Layer 19 of a small transformer language model trained on English Wikipedia (23 layers, counted from 0, width 96).
A neuron adds its activation times its output weights to the MLP's output. To switch it off is to set its activation to zero at one token and run the rest of the model.
A neuron's activation on a vector x is squared ReLU(weights . x), where the dot is the dot product.

Input weights of the MLP neurons that the questions are about. A number n stands for n times 0.0091.
n3: 13 32 -16 31 3 -7 -19 13 -15 3 -27 -26 44 46 -60 10 94 5 32 16 14 -32 68 -31 16 31 -19 -18 2 -45 16 -11 -1 46 -13 0 13 -21 -9 -28 32 -79 35 -21 75 51 0 47 -9 -11 -59 30 19 -51 -39 17 -11 22 11 -7 5 -32 26 10 -15 -12 -16 0 37 -13 12 17 11 29 5 14 -30 -19 -6 -54 -16 -3 -50 -10 -23 -2 -28 28 30 13 -13 13 23 33 21 26
n26: -26 -30 14 -15 -24 -28 -27 31 -3 28 -4 -8 48 20 -17 58 -1 50 -36 15 -11 -43 64 23 -21 7 8 41 -16 -58 -11 40 42 -11 -17 -24 -16 4 -6 -20 11 17 -6 -21 3 -50 18 4 -28 -48 -11 -33 3 10 4 -32 70 -18 -13 -24 40 -28 -1 32 -12 -7 -10 -6 22 -13 69 41 24 37 -17 71 -8 -6 52 -13 -27 -4 22 4 54 -58 -6 7 44 -31 36 4 -64 -56 8 -39
n46: -15 -51 7 -5 -39 38 -42 4 90 11 -28 -42 -18 29 -20 64 -20 28 -16 35 -10 -14 -32 34 -7 -63 20 -48 11 -13 -21 4 -15 9 -44 55 -4 40 -25 53 29 4 -25 -20 31 72 -16 -9 3 -17 10 -40 -18 25 -5 22 30 12 -1 27 20 -7 20 5 -12 39 -14 4 36 -7 -39 38 -26 0 -10 -18 41 49 39 2 -2 -16 -14 -7 -34 -32 12 -7 9 45 -34 -3 -2 -12 49 -24
n135: -81 17 30 -15 83 -1 -27 -7 -2 -49 -2 42 -2 25 39 41 -2 -59 43 -19 26 37 -17 24 42 -19 -1 -36 -29 -29 31 31 -16 8 13 -54 21 33 16 -28 -21 -7 -9 -4 27 -3 -15 55 -18 -41 -10 31 6 9 2 -29 40 -33 -42 21 -3 -1 -34 -6 -14 -7 9 -11 -21 65 2 50 -27 -30 -25 11 -3 44 25 16 -8 10 -18 -4 -16 1 -4 17 33 -20 22 25 -20 25 24 -18
n143: -56 -48 -42 23 16 5 -2 69 -11 -51 1 -27 14 -52 12 -4 8 31 53 7 8 29 12 1 11 4 -8 -39 -45 0 -10 -23 -18 31 -32 -15 9 -52 3 -17 13 37 79 22 -56 3 -3 52 0 -24 13 -72 84 15 14 -44 -19 -26 37 -50 -26 -20 -13 6 -14 9 24 16 22 -52 39 40 3 -29 -3 45 32 -15 29 -19 -22 -14 40 -3 9 -53 -52 -31 24 -39 7 21 -24 -9 60 12
n220: -3 -43 9 -7 -3 55 -1 19 16 70 -11 26 -31 -26 -1 -22 -32 91 8 0 81 -6 -21 5 12 14 -50 -26 -69 15 -17 11 9 -31 30 -22 -28 -35 2 14 43 -10 -9 44 -64 -6 -10 16 -11 -25 -18 -21 72 23 -16 13 4 4 49 -11 -26 0 26 17 13 -17 -18 0 -21 24 -11 -5 55 34 -39 3 -2 8 62 -3 32 -39 9 -27 -31 12 43 -15 64 -54 -43 23 -13 17 76 -7
n240: -78 83 36 18 -23 -31 -54 -4 -36 18 -24 -12 15 26 14 21 -2 -50 -15 17 -2 50 -54 -19 25 17 -12 0 -8 61 -50 7 63 37 -33 5 8 17 -12 31 0 -15 -31 -1 -1 -24 9 -15 23 -55 -22 -31 46 14 34 -11 -16 -7 11 -16 1 42 17 20 13 -64 39 -20 33 4 14 0 -24 16 -37 -21 19 -14 -25 5 -16 -14 26 34 5 -73 -28 22 76 -22 30 -36 -57 16 14 -35
n255: -49 2 -8 38 12 39 56 -34 3 44 -27 -23 -5 15 13 19 -7 22 23 -13 -2 43 16 -23 -23 -45 -46 -37 4 -8 -6 19 22 28 28 21 -26 -52 33 -21 22 -19 2 -34 5 -28 -8 21 -40 10 5 -13 35 -17 9 23 18 -40 -26 -16 -41 -21 -28 1 -52 -27 3 23 48 30 45 13 -30 35 -24 16 -31 -30 -17 46 -21 -50 -42 -14 41 15 -7 17 -25 -10 7 22 -14 -2 -45 14
n271: -53 -23 -22 28 52 13 -31 -1 -19 4 -16 -8 14 26 -12 25 55 8 -35 15 5 7 32 -6 -25 1 -14 16 -16 0 47 15 1 -19 17 -33 -31 -22 -14 15 -9 13 -44 2 50 12 -18 20 -16 7 -2 0 -20 58 -17 -24 -11 -2 39 2 32 -57 33 -5 -9 14 -27 8 -7 -65 -32 -17 -14 39 38 -59 -42 7 -14 38 14 -42 -19 17 -10 -7 48 4 28 -33 22 -47 -28 -17 5 5
n364: -25 -26 -63 10 3 6 35 46 48 -1 34 -26 18 -8 -6 28 -19 27 -20 33 19 -12 -15 48 60 -24 5 37 -3 11 12 -2 33 -6 -7 -12 21 -8 8 -17 -1 -27 38 -15 -38 37 26 21 33 6 -20 -2 -33 -40 15 -19 64 -17 -48 7 -10 -23 -50 15 -20 23 -2 -21 86 16 21 13 12 34 -43 -27 -18 -5 -3 -4 -35 -17 -51 -25 -8 -27 19 -13 12 18 3 15 -22 11 69 -31

Output weights of the MLP neurons that the questions are about. A number n stands for n times 0.0052.
n3: -15 -8 -22 -17 67 -30 -49 -30 16 16 42 21 -42 -14 -13 54 -12 -5 -25 -11 2 19 9 35 -21 17 1 22 -11 28 -20 7 -19 -17 -47 -24 18 -2 -13 -15 9 -40 35 -13 89 12 -12 3 14 -16 33 -18 59 -13 -30 -17 4 44 -13 -11 -8 37 6 14 16 -6 5 -11 -42 2 -26 -30 6 -11 -36 3 10 -39 4 36 -16 -10 -54 -17 32 0 -13 -9 -15 19 -35 -12 -42 -34 -31 31
n26: -12 -22 -57 -33 -20 3 35 -11 -17 -20 0 49 13 -2 4 -18 8 15 11 27 -33 -51 -32 13 19 19 7 34 46 -22 50 -32 -54 6 -14 12 1 3 16 -41 67 29 -18 5 27 -50 -43 41 28 -49 -45 -19 -57 -48 30 -33 59 -5 -17 -28 33 41 62 14 -15 -29 -3 6 -19 -12 9 27 37 -34 55 20 11 31 -4 30 -20 2 -14 -14 -5 -32 5 -14 62 -32 42 -43 16 -25 -15 2
n46: 30 -9 -11 -16 -7 24 -51 27 -6 8 -22 -5 -28 -46 37 -3 -20 20 -28 -32 -3 -24 17 28 38 -32 8 10 51 3 -16 -52 -12 -5 43 -24 -37 12 48 8 6 22 34 -29 23 13 31 4 63 -4 19 17 -33 -29 -29 -3 2 -37 0 -21 -11 7 -4 27 2 -42 -12 -2 -1 36 12 -20 -53 -43 -10 30 16 -6 -61 27 -41 1 -6 -8 26 51 28 4 -2 25 -34 -16 -1 -9 2 6
n135: -28 -23 36 29 19 0 -43 12 -7 -80 2 29 2 -17 14 40 25 -21 28 -19 -19 -51 9 5 -3 3 29 5 -12 -53 -7 -17 18 -1 1 -30 -34 20 26 -29 -6 -23 -42 -3 -10 -27 -35 0 -21 35 -49 -14 10 -26 -12 -34 -3 51 -13 -16 -4 14 2 -36 -10 50 76 17 24 -14 -51 24 -3 -23 6 -3 -52 -42 -24 -18 -9 -13 22 21 1 60 24 34 23 -19 -58 -49 15 -34 -30 10
n143: 21 -16 3 8 27 -21 -15 22 13 -33 47 -18 17 -12 -19 -35 -6 12 -73 14 -6 18 4 -5 -2 3 -10 16 27 -7 19 -55 15 47 -53 -15 1 12 15 -11 -69 10 16 -32 11 -7 10 49 -2 -27 -4 1 10 -24 -12 -3 5 45 -12 -17 -29 10 25 -36 -2 54 46 -5 27 -51 10 -5 2 -26 17 2 -19 -23 13 56 30 -49 -3 13 -8 12 15 -10 49 2 0 21 -16 -23 -30 10
n220: 53 0 26 -2 15 20 -31 32 27 12 -10 -26 15 -23 13 -57 -58 24 -6 -29 -23 1 11 -10 46 35 6 45 4 3 5 5 -4 -27 -7 -23 44 -21 2 -48 -24 27 -57 -27 21 -15 24 27 -8 -58 -11 -24 23 -20 10 57 -55 23 61 -6 36 13 -33 27 39 -8 -30 -5 -1 -4 -30 25 23 -4 -33 42 -42 11 -8 30 -21 -1 -27 27 -34 13 19 -8 37 20 14 -34 -5 -34 -66 -23
n240: 45 -18 -6 1 23 -19 19 16 -10 -22 -32 30 -5 -60 27 -14 29 -5 14 -15 -7 23 -7 9 13 -19 -16 42 -38 -5 3 1 -13 17 -5 4 14 -7 20 39 -36 24 28 -8 -1 -28 0 -16 1 -15 -21 35 19 -21 19 -22 22 -16 61 41 15 -28 -24 -3 8 26 -1 10 47 -18 1 8 -22 3 0 30 -15 -1 -57 -14 -1 -15 54 36 -1 -18 28 15 16 5 5 -1 9 -6 29 61
n255: -17 23 -6 -4 -30 24 1 9 7 -14 -31 -14 2 -59 29 -37 -38 7 28 14 14 6 12 2 -12 38 -53 14 -20 0 -1 -6 -18 -14 36 -37 15 15 17 -18 17 11 -41 -11 13 5 18 21 10 41 32 -28 2 -34 -34 -10 -72 24 3 23 7 24 33 -13 29 -18 55 -37 22 -29 -95 9 -9 -3 -18 -45 29 6 5 9 3 -27 -12 16 1 11 -33 32 -10 -21 11 -10 -2 17 -37 29
n271: -5 -12 34 12 -47 -1 12 -9 11 -46 -18 -10 24 12 -24 -38 37 5 -16 10 -2 -23 53 14 12 -33 -5 2 -39 -34 -1 6 -4 28 -16 -1 -13 -3 -19 -19 13 20 -11 -1 16 38 41 0 -12 28 -45 24 -11 12 -10 -4 -29 -7 -40 -24 40 29 -51 -13 0 -5 -22 -27 -19 0 -41 -14 -11 1 24 7 3 -21 7 -4 9 37 22 -35 -21 -10 17 -6 -1 -20 -28 27 -13 16 -9 19
n364: 16 41 -12 5 -28 -4 -6 39 39 4 -13 -7 -3 -16 -4 3 -11 -17 -37 -12 -13 -45 11 6 -3 -26 -38 50 -46 -27 7 27 -40 7 20 -1 39 29 -29 -20 3 44 -16 -35 -14 26 14 -4 -30 -3 12 8 12 -30 -7 17 11 1 -18 -27 -6 0 67 48 18 -28 -10 -22 -1 6 -41 5 20 -25 -22 -11 -31 -4 -10 -20 -12 16 -8 19 2 22 29 27 10 -7 -15 -16 -42 38 23 -43

Each question names a token from some text and the token that comes next. It shows the vector x that enters the MLP there. A number n stands for n times 0.051.

Then comes g, the gradient of the next token's log-probability with respect to the MLP's output, scaled to length 1. A neuron's effect is roughly proportional to its activation times (output weights . g). A number n stands for n times 0.0042.

" for", then " the"
x: -5 -30 -7 -4 -1 19 -22 12 -3 -14 -28 -16 -28 8 9 11 -3 12 -23 19 29 -3 1 -19 -39 -5 14 7 36 -12 15 -22 18 24 -27 -5 -5 15 3 -21 -71 19 16 22 26 -18 2 19 24 -6 3 6 -43 -24 11 -28 -4 5 30 -10 -9 14 -9 25 23 -5 -5 -17 -29 -14 -6 20 -32 17 -17 -2 -25 -35 -2 -4 21 0 25 -11 16 10 6 -30 -27 1 21 -8 -3 12 -10 31
g: -41 19 -44 9 -19 11 -8 -59 -8 -28 4 -34 8 -5 33 18 -8 -58 -24 -31 -23 -10 48 1 -9 -39 -12 -21 9 6 52 13 -17 25 4 9 -10 -10 7 11 10 -15 29 -22 16 51 32 31 -12 -37 -28 -12 7 15 -2 -61 -44 11 29 -38 3 6 -6 15 -8 17 -42 17 19 -28 12 -22 21 32 -6 2 14 -31 -7 7 -23 15 14 -13 14 -33 16 1 5 4 9 9 -3 -29 -34 -34
Which neuron, switched off, lowers the next token's probability most? n271

"ront", then " for"
x: 2 11 13 -22 -2 -12 -28 6 -10 -30 -3 29 -23 12 9 18 -5 -10 -4 0 -27 -13 -25 17 0 5 19 -16 15 -1 20 -6 -1 4 -2 -35 1 20 -22 -30 -72 -10 -23 3 -19 -9 -45 32 1 2 -13 17 -9 4 9 6 2 8 14 19 -22 14 -6 32 58 -8 12 -49 -26 8 -27 -4 -30 -9 2 14 0 -19 -18 -27 -14 -12 28 5 1 -12 12 -15 -27 21 2 1 2 -9 -6 22
g: -10 -2 7 -40 -19 17 5 -14 -3 8 -44 4 2 29 24 27 19 -2 28 -8 17 19 -1 -1 -21 11 62 -19 71 13 20 -33 -39 14 -3 9 -23 -35 -9 -22 -3 -45 11 -3 -21 23 -9 -7 -4 -26 -18 -5 2 -73 15 26 -36 20 -2 -2 33 26 2 -61 -3 -8 2 37 18 8 -15 -5 21 8 13 55 -4 -31 19 33 8 -6 -18 -8 -13 -17 8 37 -6 -5 22 -1 -42 -6 -33 -22
Which neuron, switched off, lowers the next token's probability most? n135

"ge", then " of"
x: 16 13 2 11 -36 -8 -14 3 14 -22 -43 6 -44 0 24 46 -5 -23 -17 20 -19 7 -7 6 3 4 17 -7 39 7 -9 -17 13 28 -10 -5 -5 12 -3 -8 -83 -7 -37 -19 -4 -8 -29 19 -5 7 -21 7 -26 -24 14 28 -8 36 5 32 -3 11 -29 4 33 -10 -9 -30 9 -27 -7 -7 -32 -1 13 10 0 -4 -17 -10 -7 10 4 -15 -2 -4 8 -10 10 0 -7 -3 -8 -7 -9 18
g: 0 -2 2 4 4 -71 24 3 -36 10 0 -9 3 -41 -51 -8 -3 -28 -5 -20 -23 10 -15 -29 6 4 9 4 -2 -8 -11 7 31 14 43 -36 11 26 -31 34 18 28 -19 21 22 -24 2 -5 11 -2 -28 76 40 1 8 11 -14 4 40 1 3 17 -9 33 5 -47 24 -32 12 -8 -16 5 -34 -6 22 10 -25 -3 -34 -13 -31 -2 18 32 -19 -10 32 0 73 13 -3 -29 -5 -32 -6 24
Which neuron, switched off, lowers the next token's probability most? n240

"s", then " held"
x: -12 -16 12 -7 -17 -1 -5 -8 0 -38 -31 18 -50 0 24 22 -16 -23 -1 26 -15 17 17 4 -25 -2 27 -11 10 6 11 -3 12 18 -5 -36 13 5 -23 -9 -69 -12 -12 17 -25 -5 -31 28 7 6 -17 12 -17 -16 0 11 -6 1 20 14 -8 16 7 15 77 -14 17 -23 -4 -10 -2 2 -31 -5 -9 6 -8 -17 -3 -31 -6 17 21 12 -10 24 5 -7 -1 12 35 7 10 -4 -7 13
g: -15 19 -32 13 -44 16 22 -3 4 14 49 6 -35 48 1 4 47 21 18 -31 -33 17 22 33 -15 -4 -21 -26 33 -21 15 3 38 4 36 13 7 35 -24 -15 3 24 12 0 20 33 -15 -1 25 -10 9 32 -2 -23 -6 -5 4 -62 23 -27 -24 -27 13 24 -22 41 -13 15 -2 7 52 -7 19 -1 -51 -17 18 -13 18 9 13 4 4 -7 16 19 -32 -49 36 25 25 6 31 12 -11 39
Which neuron, switched off, raises the next token's probability most? n135

" published", then " wh"
x: 19 -9 -11 26 -3 -6 11 -16 -7 7 -32 -3 -5 5 22 28 -4 12 -10 17 -20 9 23 7 -59 -3 22 20 23 -3 29 -46 8 31 24 6 -33 -10 18 -24 -47 -10 -1 17 -8 -25 -3 -1 6 30 -14 23 -46 -7 6 -2 23 6 27 29 4 14 -5 16 5 0 -24 -25 -12 -23 -7 21 -5 33 8 -33 -17 5 -8 22 6 -3 31 -11 15 -2 4 -30 9 -17 2 -18 4 -33 -12 -4
g: -44 13 12 7 -2 28 7 -39 38 0 -31 -35 -26 0 24 -27 -4 9 18 15 -1 36 -6 -37 2 -8 -17 -10 31 12 -10 -27 -12 -5 -24 9 25 -20 -22 52 -28 -4 14 9 -19 62 36 60 30 -9 1 -3 5 -13 -15 8 -40 16 4 -26 68 -36 13 -15 1 45 -45 -4 26 25 -20 4 -2 -1 -12 23 -19 -35 11 6 25 5 35 -18 17 -7 -14 29 8 -32 -10 -29 5 32 25 4
Which neuron, switched off, lowers the next token's probability most? n271

" le", then "vel"
x: 26 -4 -7 -27 -33 -16 15 30 -3 -11 -31 -7 -33 14 -11 -14 1 5 -15 -1 2 -7 -8 18 -53 -32 12 -30 15 -6 5 -3 20 27 15 10 -1 -20 -10 -10 -9 7 -24 3 57 -51 -38 5 22 14 -4 -6 -40 -17 -15 -5 2 0 -19 31 -7 6 4 14 9 -26 24 -30 34 -21 -29 7 4 -9 -12 -27 -11 -11 -15 -2 -9 -21 -16 -14 6 -11 14 17 9 29 5 -25 0 -7 1 23
g: -30 -16 -22 25 18 17 31 7 -38 -25 8 3 36 -24 19 -15 -20 41 21 18 11 7 36 24 -33 -1 6 -3 -14 24 16 23 32 16 -2 -38 -30 33 0 47 12 -5 -22 -51 -26 -32 19 32 -22 -29 -9 -3 20 -15 -45 -4 3 26 -37 18 -11 -30 2 13 17 -23 27 25 -3 33 0 -9 1 -46 2 3 -34 20 18 -2 -4 -24 1 35 -28 13 -33 -15 -40 53 11 -35 -12 -7 -26 -37
Which neuron, switched off, lowers the next token's probability most? n255

" same", then " time"
x: 21 -22 -24 2 -37 0 -1 30 -16 -11 -47 3 -5 9 8 -16 -24 1 -24 2 -22 -33 5 23 -12 10 -31 -15 17 -1 14 -14 3 8 17 -44 -10 -22 1 -39 -23 2 -24 15 4 -11 -39 13 9 -21 -12 8 -7 -15 -22 25 -18 1 52 48 -10 14 5 -9 2 -22 16 -14 -33 -13 -12 2 -5 11 -15 -17 18 -7 -11 -4 22 -19 17 -11 -19 4 -1 -20 16 -12 17 23 -9 11 13 47
g: -8 -4 -16 21 30 -28 19 20 0 1 33 3 -11 -2 21 9 -50 14 -20 -25 -19 -51 19 -6 6 12 -15 24 -11 1 13 9 -25 15 10 -48 -8 9 26 -3 35 52 -50 -35 -1 -28 2 -23 13 1 14 -67 17 -21 28 -51 -26 37 -13 -3 -43 -5 -20 -5 7 -20 -18 31 -5 -23 7 4 13 15 -47 34 -19 -11 -1 49 -25 -58 -6 16 21 11 -12 9 14 -3 3 -3 -4 17 -42 -17
Which neuron, switched off, lowers the next token's probability most? n220

" the", then " same"
x: 5 -29 -23 -16 -23 10 24 22 -16 1 -16 -11 -8 11 4 2 -26 20 -15 7 -16 -7 9 19 -5 -15 -13 -6 6 -15 18 -24 7 7 2 -42 -16 -26 20 -16 -47 1 -24 28 -2 -26 -13 12 -13 -32 -17 -6 8 -12 -14 33 -7 4 56 21 -2 17 20 0 -4 -27 19 -27 -16 -28 -38 22 -11 12 -22 -14 12 -13 7 -14 63 -14 -1 -18 -16 9 14 -28 10 -17 22 15 7 8 -1 21
g: 27 -51 12 -40 -24 24 -8 38 -6 4 -10 -4 -9 -16 -1 26 28 5 6 -12 36 21 -41 5 21 48 14 29 -1 9 -27 -12 19 -34 13 5 35 7 1 -7 16 -19 20 5 47 10 -56 7 -25 45 -38 -10 -3 12 -34 10 15 5 7 26 -47 6 -10 2 -6 -11 22 7 17 -25 -26 13 41 -51 4 -44 -5 40 -37 -21 30 7 -51 -38 24 -4 1 -17 1 7 -21 21 11 2 -4 -34
Which neuron, switched off, raises the next token's probability most? n271

"é", then " Pl"
x: -2 4 -13 -20 -12 0 9 -24 1 -20 -3 -20 17 -4 7 -13 27 0 -9 24 8 -26 5 14 19 -3 4 1 -5 -8 -3 8 -5 7 0 -36 -28 -11 -10 -44 -68 13 -7 19 -6 -20 -30 11 -2 26 21 14 -14 -19 10 2 -12 -15 9 29 -19 1 -28 -14 48 -37 8 -15 5 11 -40 21 -40 -32 7 -4 8 15 -16 -15 -12 -8 -12 -4 15 34 -11 -22 -7 17 23 -31 15 -39 -16 8
g: -14 2 -21 44 20 -12 -23 -19 -25 -22 -19 71 23 -31 23 -26 7 16 11 12 19 -31 -52 -32 -44 -23 -23 -2 -20 -1 -13 38 34 32 -35 -40 -58 2 10 17 11 -30 25 -10 -22 -29 -15 26 -20 30 -14 9 -20 13 -40 -36 11 -5 -5 5 15 -9 6 24 27 31 12 36 -5 -3 31 -10 17 -35 0 -40 2 -25 7 -10 -5 -39 -17 -22 15 -36 9 3 6 4 1 -9 11 28 29 -10
Which neuron, switched off, lowers the next token's probability most? n135